Layer 12 of a small transformer language model trained on English Wikipedia (15 layers, counted from 0, width 128). Numbers have three digits each and are written without spaces.
A neuron adds its activation times its output weights to the MLP's output. To switch it off is to set its activation to zero at one token and run the rest of the model.

Output weights of the MLP neurons that the questions are about. A number n stands for (n - 500) times 0.00081.
n8: 573465519497564592658431551585529487624388560383520631453283359671507709576417593518355467266518755544489416598560604582540535476450603418647604403577389727392383241439581485465743603532473481430480407497564462408649398458446576320488518343642579646468613547520329485368612513418503606370494586790393191335593457560362481446644491537413339560592385532464375574525465603523370539533582
n17: 397606618353486588598532476422669387520362564588496388400578594707416462345605509484292507519466332556561622513433455458540451380540290464714517432383585457503421605814497458490420306578449530531822534570604510634327609623531552552650226600352550746643390497584567442661493480665560541563462690384540617536553562363650372394442542472305750342328579335649469372675462410386569702573526
n79: 476436227474398451769467490596592319522598631541819478613675572516425625459560535462513384554643548658547456458331397479398546449525382603661334449387415574474487607392327632516367618541452633517413540464473396332460596427544521317748482459617447384977487397497563530422683460437632599276649524176578647463417399345573411389490554526461558509403525519562653475440458500552592558512409
n112: 397766453375548559448653411506297486382457540408201639410663552416384507701412753478432532574351509493489661562510617461513478365434493341640647780454439518391486477446484583276520471432592635630496429479575348516609592517514555465569477440541350335221511440276229448470517367561673340670386562471470493568330565719541625599737423398516503298423444390497402382460377365655365541446545
n117: 490503480583439435448439541497561581351406296673433503453490423415479517413351519494536766516420465576416468484500538341444457351384347539439597468774368515272345740420378506446556513497350583540335537626451375425747437452452348413675689731582751503432472440605580656842581583726574667677327412727463538422426389398638454519558677387506428551426444593254599349540548548490500558449581
n195: 571529452515513544538457608611659487542392365556528585515614734338567612407702494558445435702661310344577538484555596668770500472430442413577593451609324715551523610261481617552592286507494684593668556527610549494503415441396382627617485641431683536297422573571534363458635366655422425383610581371638645268381359534593415700563590524555513466529516536557516336713448447331481598472481
n197: 540750609515591631515619585351316611681283382472332477562532424581416539449604329506503446605245430352533220553775602297475479457626519580339449534510426555598349528435506653506569472477630528464623541563453368512665723604451546670396617449596545319325557437517473577494627468506490471351302524537395474556456366561497456719441420419482627659625450356424429328606513552428340516546361
n216: 378580572604374484461512367670484425592475539407463381439467547677384527565583392546350703626366357719623406538471456787568452506361474307522435525576447479497345519268497469440426588483522278288406485630557437376579365759454387252330759604476448367308648439524441617461456532484576523530237589533659510611466544590424580413432469300512657500500535320642414490363450572372487603693614
n256: 396563534545453677528491522354547752550566638473624556640328612543535513552556457491421578441563571424630530533605379533400469539582665560500669571523631576477503551745439653575351476678655488437536628632341547524409606656319627506514334503454475326450315674487406512491368436438270484373608517469319412386597356702328485609420488526565450574694355412551581524580657397430443509350419
n257: 460467530473545314369443433500470569440574422520346633544570689485406463467358596568459528477697546415599529373419423445559437581429675549474476423475587514558614722545471651567488540448571456406452607603567506419651479576470618662472589408282449433506355610562733474587687488347588445457435516779435466390371506611506655531666514506691558537473239512404682436581530486374726674369410
n258: 568521601377360513617359555676531567602631520662483339481517349568348490527425537557295322649588561627450388604399510386463556425340534614638177532586619534604379371358357626626580490709510470575615503560487684461482523466339610454422213547671456588349393494638674598584715540527567572497531537422436510539578408590591414397449542262561638600388493407462767543493393519274447128648402
n260: 352600389610527665294491577558602455543616464636631341624686670689534497323500404586437324418619408387463556462314517440548346547632487453708350582729559488579530410363481644394555639530525603458733557421471391484552439337576374629494571363347523530427397389483447437480708591585638497524618507514474453313359532444518430506536594641756600466536526463470470596510330550184699243428516
n262: 491469439547485441370399423497430696683699506586386653517463531260509318430420500534565545663562380548686552477367671596494617570539524532368566474596567450553512574549711667534488538604638423492403545491412439632392452546521602487407785563506388273776580557361575480421551662445427352459357641318548531573404503506421470437336430643480324500294556311572528669488577288522470654549579
n289: 357497449422429537523464368583471503631374481195683663526391595464573523557503474357392790543637598472298530454446454302491558533562349454401468588406669546618438553469547506452500683641632441427567436421534497608673599638369396444556558765470449427461627545612512815396533632414563584637617538495425471488547531644588488569469695447428393649617344536660474679541349500350348490368365
n302: 510376503719585493503811716614198500391515465397605518484472543724420660486493474352493570483242706459615649305535392534497510544627548497609472343688532618500364388376671477616696554673441462516515718500693412527489575316451433536322656594676337481627438579453619490455322351532368553511504549425517351598496459431643500546360313617477312804343360461389475534535560370500306379364365
n316: 641301549524444338530202457691576449500317617521369688279596270545657367480497494549587466381637584416481333544516497409404503434571659481661351334503516622567483532423545677672471418626537481515462422503595300452514356540431531547512668620631646485619452472578696610620340432611617394534460500434468510506517538435409660363677478589363397575640263503753507369608394522594554576500311

Each question names a token from some text and the token that comes next. It shows the activations a of the neurons there, in the order above. A number n stands for (n - 500) times 0.023.

Then comes g, the gradient of the next token's log-probability with respect to the MLP's output, scaled to length 1. A neuron's effect is roughly proportional to its activation times (output weights . g). A number n stands for (n - 500) times 0.00071.

"er", then " 3"
a: 511527492500490502485462498491513455503484498344
g: 450509608627489435398536441437272561634449389535463525384266494341464377431734717597598603461464399687677371559719526392513635543400673574581318556436272824181515513579466506477553619607439496743495454627666333357580411499456447373499595342719438349501579693724399457306654241386620537602324513598401240387539497490439535399551639423397583410427533303347506424287411776614337537516446
Switching off which neuron hurts the next token most? n260

"tic", then " f"
a: 459502524494521470482482509508493461500500685497
g: 645446564678627404286609629509256499452777493525461622335600568529419519694490608640591597681465563411461475657202398544213399503460456716437493602577596514576506312370531461480616476424511704493628580245545539516708380484702436272412503673275309505472522676274351320205273485509650464585558531464352444477343484424493479570434368284752462334600585252433680495446630380464552456483497
Switching off which neuron hurts the next token most? n302

"te", then ";"
a: 473585651632500499539501499452494559478495466524
g: 291346613669561547608394409337514335516271582398455470506565561460512512366495449550486340553489531597393408425388663491787279185648644575506318631389359482365547447624527440647581584654647396500404350545312149665447392587374463585551489505319518627494465543482603554715518320254547386290494258408482525625557532469348241592440778479468587556784231452515455472465655348427483594437699
Switching off which neuron hurts the next token most? n17

"um", then "n"
a: 503648504508496508482506500505522509503501545504
g: 571609499357547531790481650417431419346251702488399532442661656406562479632814501679460299543576546538482731417551409718430479338593372571599398570448485688439187571524440634454460275457399247346496393376504438483574647359430536404311452498518277568657719407715433588516388555798471683588440489405467364579568307298332517644336360392360488409548479754433446538499701634558528385437464
Switching off which neuron hurts the next token most? n17

" S", then "ur"
a: 532518540539508502501504484500548494502465497471
g: 536522329590295079420444526587836318519503387349496467322548516505469454458468658418509403440586604368561842390518555335549398574591220690457524569423411495319489688441481424551571266282213583598356658620508532547569366682598450267474587419518309481459595620351405543471498549218494485503648660380562474445478625492400382509509382414648519563363516451341554868631560486574454694475437
Switching off which neuron hurts the next token most? n79

"With", then " Me"
a: 259503504462445496505488483506518491494504525467
g: 500563549397125570592401446435563518347623423596502656361660521383538661291407497563437541233587405343471479500621573414471569443506641384449538696578502467448676485807739398558351695456421554382555553456505240588473347770586464364397450548515683542475493558734585456279336519518444440570634672480140440250573563694371439620511319396571360451145504497383522498447666449343388500665469
Which neuron, switched off, raises the next token's probability most? n8

" ", then "min"
a: 531525497500500503501472482533499497489499481483
g: 411358586522450555542422334242426520480464619384445328678489393508496235370630734616487580650548352699427565208546576367530602357516552436454457594499829334616595561555484537407490434626624524477172616509412512336621381427495438559412507653025518325445565275473646559569473408456633402579507504573401411359587608298529446573682321393704526581370641500460492309292559390611358649671414
Switching off which neuron hurts the next token most? n257

" U", then "S"
a: 506478489489511474481479504495527483474502528475
g: 429468665373547388471453507600609494417436347660482531603585365587509392640602459586524499454384511470536573627387471353476431511320793728545331350505466420552512462531407713604478292500720512386739674709419648329676347561663493578385348452486537108437285609666321527500472466583652373658330487583523296554345421483372300226376497538381665474227344567300507332643527470375501271634553
Switching off which neuron hurts the next token most? n258

"duc", then "e"
a: 487497495482488503491500495501506546469500322501
g: 601562367712317476551559589554347379457336482548515408247499601528493482509393680573410530223430373493367347670433692443394551477421390429597730397452398410328688395433701758417385471489240351631331577416555489407447540765260351468481429649473619746613653567521551374591412733467288417408318562419245653648493378615528434265449486499730690406416670379423581565483434454531502550732415
Switching off which neuron hurts the next token most? n302

"mon", then " For"
a: 522499513496500533506504501490497780495517493500
g: 556715599482436310219416605437563456675473393555480473576727569448573663286649542408484569512606451476491342494363565334371767428476563542582502389739538480652440615640786487765626663299290660507441322306567364623505636418685586504618478488549734492565325665673488505341618600389567696552588543470605183320514568365576487524419227559413680562362531336412476369458412545476477338716506
Switching off which neuron hurts the next token most? n260

"ed", then " a"
a: 512488490514457515501514482491502499484468496507
g: 553343613520350547632532633511660435532431359438559550472334520623429448465273719475572625547455551448482433695903644788427649763504493528648709404635465619484601505432446526371734307524594311628434422614483708602465373547351366590518563439494817817427365518497427639450463604398433646420500551594614215273509486594500575402483641434576369445337441537562423417638288378409438344706676
Which neuron, switched off, raises the next token's probability most? n117

" for", then " ex"
a: 362490493505485530501502508500489480509504499494
g: 409547376210328555574322771703553311661459321394405560802350482623441476575506450713359721350576530468477418532367444456605548584491341415554416661451414566581598535549509591407565650507644620414486358380671488408480387230541420591503661496211593551509495350834276606613653395333432591379456270615684549464295465513472549662715504591533397606650550487537533556546510677679655693401654
Which neuron, switched off, raises the next token's probability most? n8

" a", then " st"
a: 521454505532503498418499480522503518510486520502
g: 622523553505495525431438583729441426365851470433802631634556678548688467587325510519546540417648471548589322430389444901425574672432522592254430590695499424322628481470405486267532533260547361562516341524533421597441263519321412112625509502482529352516525283420492656469429564501572512497518504470108474736482567570709516549394686353423512534660618487366402472593586506472617516413536
Switching off which neuron hurts the next token most? n197

" his", then " public"
a: 508500491500543503517489485500475493499516496484
g: 561658521615329621300530618443562379393321441598520598490573691521706542319564716593571456299475505426473481580508601594631580393417524435697556656529604196532705598435617571280434427394440387494673797431500545407476578554362278496550565654457689775472535404733692447591525695780442342572439668501382456498433406797687340614561653547502668336474636324438639470631430595525421380247458
Switching off which neuron hurts the next token most? n117

"ta", then "ba"
a: 504501519491498500851492507507467561484655497507
g: 319527503498787674387413570358497448696471382398676400270515225617600433491220358462261592582402562351366389436534451497516529295318548371508438728461643516666578539370562761309473576610496483642392384542430730434586283587742563377650525717549530338388500480524476438421530666391621611477431280622506475473633597654559376288389536498375339670474484268552392603307461320655700475446464
Switching off which neuron hurts the next token most? n289

"With", then " T"
a: 311506506487474507503498491515515463492511531483
g: 415305563386335635382404297347439584386568708505515674587563559300494362260501604470644522422523440405654456406504520503501336569337679357306387492836422389492573520597738403568305535247556596626510531610582454511558262550509479275336381504527620260461443659508442588402245450621547540625537552500348357376476444407500461668453337345604401402101654361444504510382685333406430411632716
Switching off which neuron hurts the next token most? n8

" ", then "li"
a: 533441501517502499482498505547506486487499483473
g: 476373537510597391416499606475716554371573485447479570777382340621489613469589309459554601411363570374480394393400556530597340730538522431376414336350459542459494484394558389562451451377434537224326327696502562320439445461450638591350462561448371396411524356663623427580580333278496516062579454438570439438242506437421306495584567349488312527449873428623580545316610646682615518834262
Which neuron, switched off, raises the next token's probability most? n112

"s", then "s"
a: 490507513501477507490495492518592489491496493481
g: 614363436680368568547453669514585571657306651510424472378556503518515580476312347444617626506586531505505439405513312474595300657319137359153577544448537394565475593560485286495767430470758577429531424431377562676328354322552563506617475786597489449407676748572612452400518530570547418596389219523474413489739558586440527572512648400270431445388494548631463728772465498435810594536426
Which neuron, switched off, raises the next token's probability most? n258

"ence", then "d"
a: 508485419484499478521513491506479484538477486464
g: 418496398270768518403483553193349518578556424454495383449669485641461721618463591298343425563661555559509398464460369443611597568114368743647379712329577675505545448435381567260456420464297301582461411534433413477394554427461471598419561633481235588382411705539561502472566718569508549280397462642710419438459386619744583629379515512391463393587614429484215481413331758478412400667511
Which neuron, switched off, raises the next token's probability most? n262

"ur", then "al"
a: 527505464486499515493513028498483503504502527498
g: 660406699695541150701548466574580220578406395349289384621613445558448435476521594347529293342525469407625455504267569560385495378264373670426535409553513608531588449280475487529516419432487512362513396534536541429478170467345638303569323416531495505353492330498433207691580460445539697435495519514403791479773387613333677427612410452706571473309321390496441459548468524671611689458685
Switching off which neuron hurts the next token most? n256

",", then " and"
a: 522508497514504497463461499488491533508501413485
g: 489604441417677316440358521442744733415415649656427459431534390558328537494738288432267411679487490626515374528390515451387245582318552380533445413377297263381628838415399814602503448377426513427398367371365332460334299404450728432508350497546258478455359339482613533502457473553501437284515489482670617411649721555402643433553394529235469552365319678603391522621503511564468519349525
Switching off which neuron hurts the next token most? n302

"duc", then "ti"
a: 510481503549473479505498495500489508486539428480
g: 579389516681665505651503363439598446644557645485533480717547406498413388428633374592334776449541475594670460460635605598712595496599500560581555581465571531401330526365331503326627236699415859430637378402403557657445526639548258629598543369701580465628519259468395531323604291542498558520849467491445430165492318354400700454320626427705541511443378592487461677478552538725604454501503
Which neuron, switched off, raises the next token's probability most? n112

" School", then ","
a: 513509375484505486477508469499500487525504488491
g: 504368695226661319589412475440554526278669569446493279599338587696470526571450680621527538515501452606366408474646408391592387576464683587554551532586396429323352334393750308687462315603513529641548541261190328615525752615416417388674327364492350452490529539513451440426492338688307551609400734441534605401457561753554347470536453521680687564684526572523449464329446453258372585259568
Switching off which neuron hurts the next token most? n79

";", then " In"
a: 478508453520500512496416497501498507504491557481
g: 377515570306431337415536674403690442584637298664539613576518380467712559322620662518447578615618580478380686514708591561378850299405287473535424400410433601543472713623670595561828488613521618457734350458383585343605448482504477613564395228296454455482400518729427649571401452464533435714566529464782478419624416464544752432536301493565595600393432326603420482665467676641433311557600
Switching off which neuron hurts the next token most? n216

" death", then " for"
a: 492497507518484487499502495514490490495441493477
g: 435584539586541573639565560801443540613565549459334453479528502451426680204550333566480395413505494683464394732696356451591608326521574693692557535497504408686392660523434486503306399514371653431581619502522425599595591463677743498659489512596569571616497782668567614605367569469648496392473603438546546629496558894339445336396483672249333299381474437582553255699775396744608387477581
Switching off which neuron hurts the next token most? n289

"e", then "th"
a: 479514513372474494504499502498481513494480510473
g: 472785501504342642512500386516483560624566689544520432642494538609730480434601496512442414591449507303557675353574292564630243581432267291416584434640247590697480398519336453401635511566514674498594591360573633422463209623555497517835380431357580368562699349575525484440636643555230509435593323543275411222608520419608615473362327448605605423510436532455485743503628289629572684662406
Switching off which neuron hurts the next token most? n112

" O", then "ly"
a: 516490521509517618516487484487493457496498531499
g: 568449388523546291310473693478675464336508474616351375529561507562377351653467398465530492398554426182384640318374607447551357363673384372381681538594559544551419763355425286454532365471646439471470313329531159479324311471326485446609690569504507440421393428596408396404820533448382177484539562513515542435376428496418403506320739481482145292517491442505710609396555422418571520438299
Which neuron, switched off, raises the next token's probability most? n260

"u", then "ri"
a: 486509536551470523498494514534495493594490503633
g: 364489548619706431337483447326599631330434376605444373513426499578661382554593434627435585706497491553439473484242662717490570442388430655657391558435360562369472470602415519243291345279513843397603382704459472385439708819407579427541512298652494302508698691339614583511362554510491437545804571487449445547558374601388423648412383508472491315465534616422377679414688422650605762355426
Switching off which neuron hurts the next token most? n262

"i", then "ro"
a: 501495292934504536512521506503484498510493503484
g: 388495588784525251307378584699337664519650506434417514527579281594679447453359596547438433506555542393612498627424762604680509297655367161563370531375562586539446453510325521526495419427683474589595721587498440721467722498502565355469491456554625455458554169515291489373429399359413566348272547509462548587417567506524392462636586415323534447127477635651232491481420565431622208463493
Switching off which neuron hurts the next token most? n112

"r", then "or"
a: 507509203467506510503503506497499497494528509484
g: 336606445328611392334553520878552551473577510279527449515535215532544412320494535540317386512515574442633479467457543501518691444545552661405470555551638594672350580568762466416467385407556486546498320407594647506442590369479331583348476102486505535328478541382394269665556512426723462489616437586429460462471622672386688589607595578519374458522553392298702721702057492268398521470371
Switching off which neuron hurts the next token most? n79

" and", then " book"
a: 481473492495477519546229507500495516503499501493
g: 331577736327692562584278516546400548421575495628472515692456597535605574271358308554582373272475522461555399475618558625404437690436584521394698366491672518484468550443539494203413523571299471659708627431491436390666300447450484363534418462456738729422736497573322265514390688732396559547730479531490607690687602297458321484619652505612411879586490443388411463487539534335378462452379
Switching off which neuron hurts the next token most? n216

"g", then "ine"
a: 487476503403514506528541527631486497504502489495
g: 492466678405608540501519530482402338668582342633593777373677582637382191709621601636418627671406458549378655383516449289496426749507631482448496514607740254583700616474585576323376337556609486631502570454418500404463469555530547602627646153595564378486469490497399551428417367504567483496559496558455502854471658444402527191752322530561417607250254518510473401420572487426698476450701
Switching off which neuron hurts the next token most? n257

" re", then "p"
a: 505499520498496504493530492466488505501492500514
g: 756561448434713508529405638481588679593687229318572561486617661403491416348505562479537512513583447644550623525556484471393647597377452610262564557584621583486658501705307599406456516656306716676082578398479434349503592433622682403628578577152308530486318594613610486717427353197328569412520595478608552489651383608549584573474462374459696591364651449497721609444529449380513373545374
Which neuron, switched off, raises the next token's probability most? n257

"th", then "od"
a: 518509507171671418469502508538490505507488534508
g: 529453668201469328419414608496595550491576587385427421702590268553508328553309542571509617523520500615691557439429284387563392509480471600460613352556659363809635720497773581463715347343669521477719236483671756630385199395430261444404569424509515352364504419375404330628534430628385614467481588537512419657406532322565338378573411451331529567183506360389504557476579368370553461500428
Switching off which neuron hurts the next token most? n112

"en", then "ator"
a: 494505514501493438503423525616515500510504535474
g: 401675552737485461722309545750211677642500346487394527509528390375505690808407435611283394428528518465490334688387485490501351694471658451522464478499680718443679718667489412527536552384594741494445600339471488579493419172508637325376447447390356552523470410562321580569496468630459648639422567461396421532400550524809633454646401485625436464807662368685535405383589421599499498286474
Switching off which neuron hurts the next token most? n257

" and", then " provide"
a: 502486517498499475473403493503491502508501511504
g: 535690293286436443457462660400660507654437412414535630695517502549748416440373638524575521427501489683542499564477376474622626299448388389787277333362461576404627610359480543495546498565751483626415463459366502506566595474509347633409475625284643582540554438392308593564604598681591402529492398540704652290446622547441453506636546553216385280553475487726602405639641762626602820141440
Switching off which neuron hurts the next token most? n216

",", then "000"
a: 498486508506523511503506491499512472518569484500
g: 435504443304379599618497565578791456676476532622468474614545503671645397424619476563461542129505598287545648375432220430559502436692319460593574645562631045623494553453460419432413703302452315409485476582515606533469356606398430391559441315583660456345584396435641317489603486459610477674659465495429443600543343675169629708524686407393436578572397518485616594523453311631526515615755
Switching off which neuron hurts the next token most? n289

" for", then " an"
a: 436486500499490469508490505511478454525511471508
g: 371282426577375606809600549553680388382661496417358587252324457614486423546560654477446532415495415576549315509830715582608529680452459548264519408458287347536425545542533628569729361559684464445465346646392650511360651739309412511566589277356595739520419404507413673432515577363512526374625328575621198720246424602504502534443420487639380537439352509321438428563360361572646484594447
Which neuron, switched off, raises the next token's probability most? n8

"ent", then "ist"
a: 386508498472490616501465508513504559487474445544
g: 385585806235471547534466417513362432672541498462516281624177466341480450484641632209614628467558618713462640405383604525355601499385378650547521409559274594743611441404440378608644373536343261401532233503436280505460445620465484657522542647336203469532454636454383588488700294414383537598415618442471467520667575525475657164509540652443368643534570519337531510595699585343442542580458
Which neuron, switched off, raises the next token's probability most? n195

"g", then "r"
a: 515472511570516481952543522485665485541514527498
g: 571450667425379347644586452666466382479343481492465571622393439474519514766694485433539619395649557465422594369581421457341341441628631684402913638412618871472459569505670536494434539502326524498662559662579478693558554722439369511266471417523468435467530637439512183372490609462738380720640415398803511564407537574487466555279451489445764406500594355465701613549573473497334509230448
Which neuron, switched off, raises the next token's probability most? n258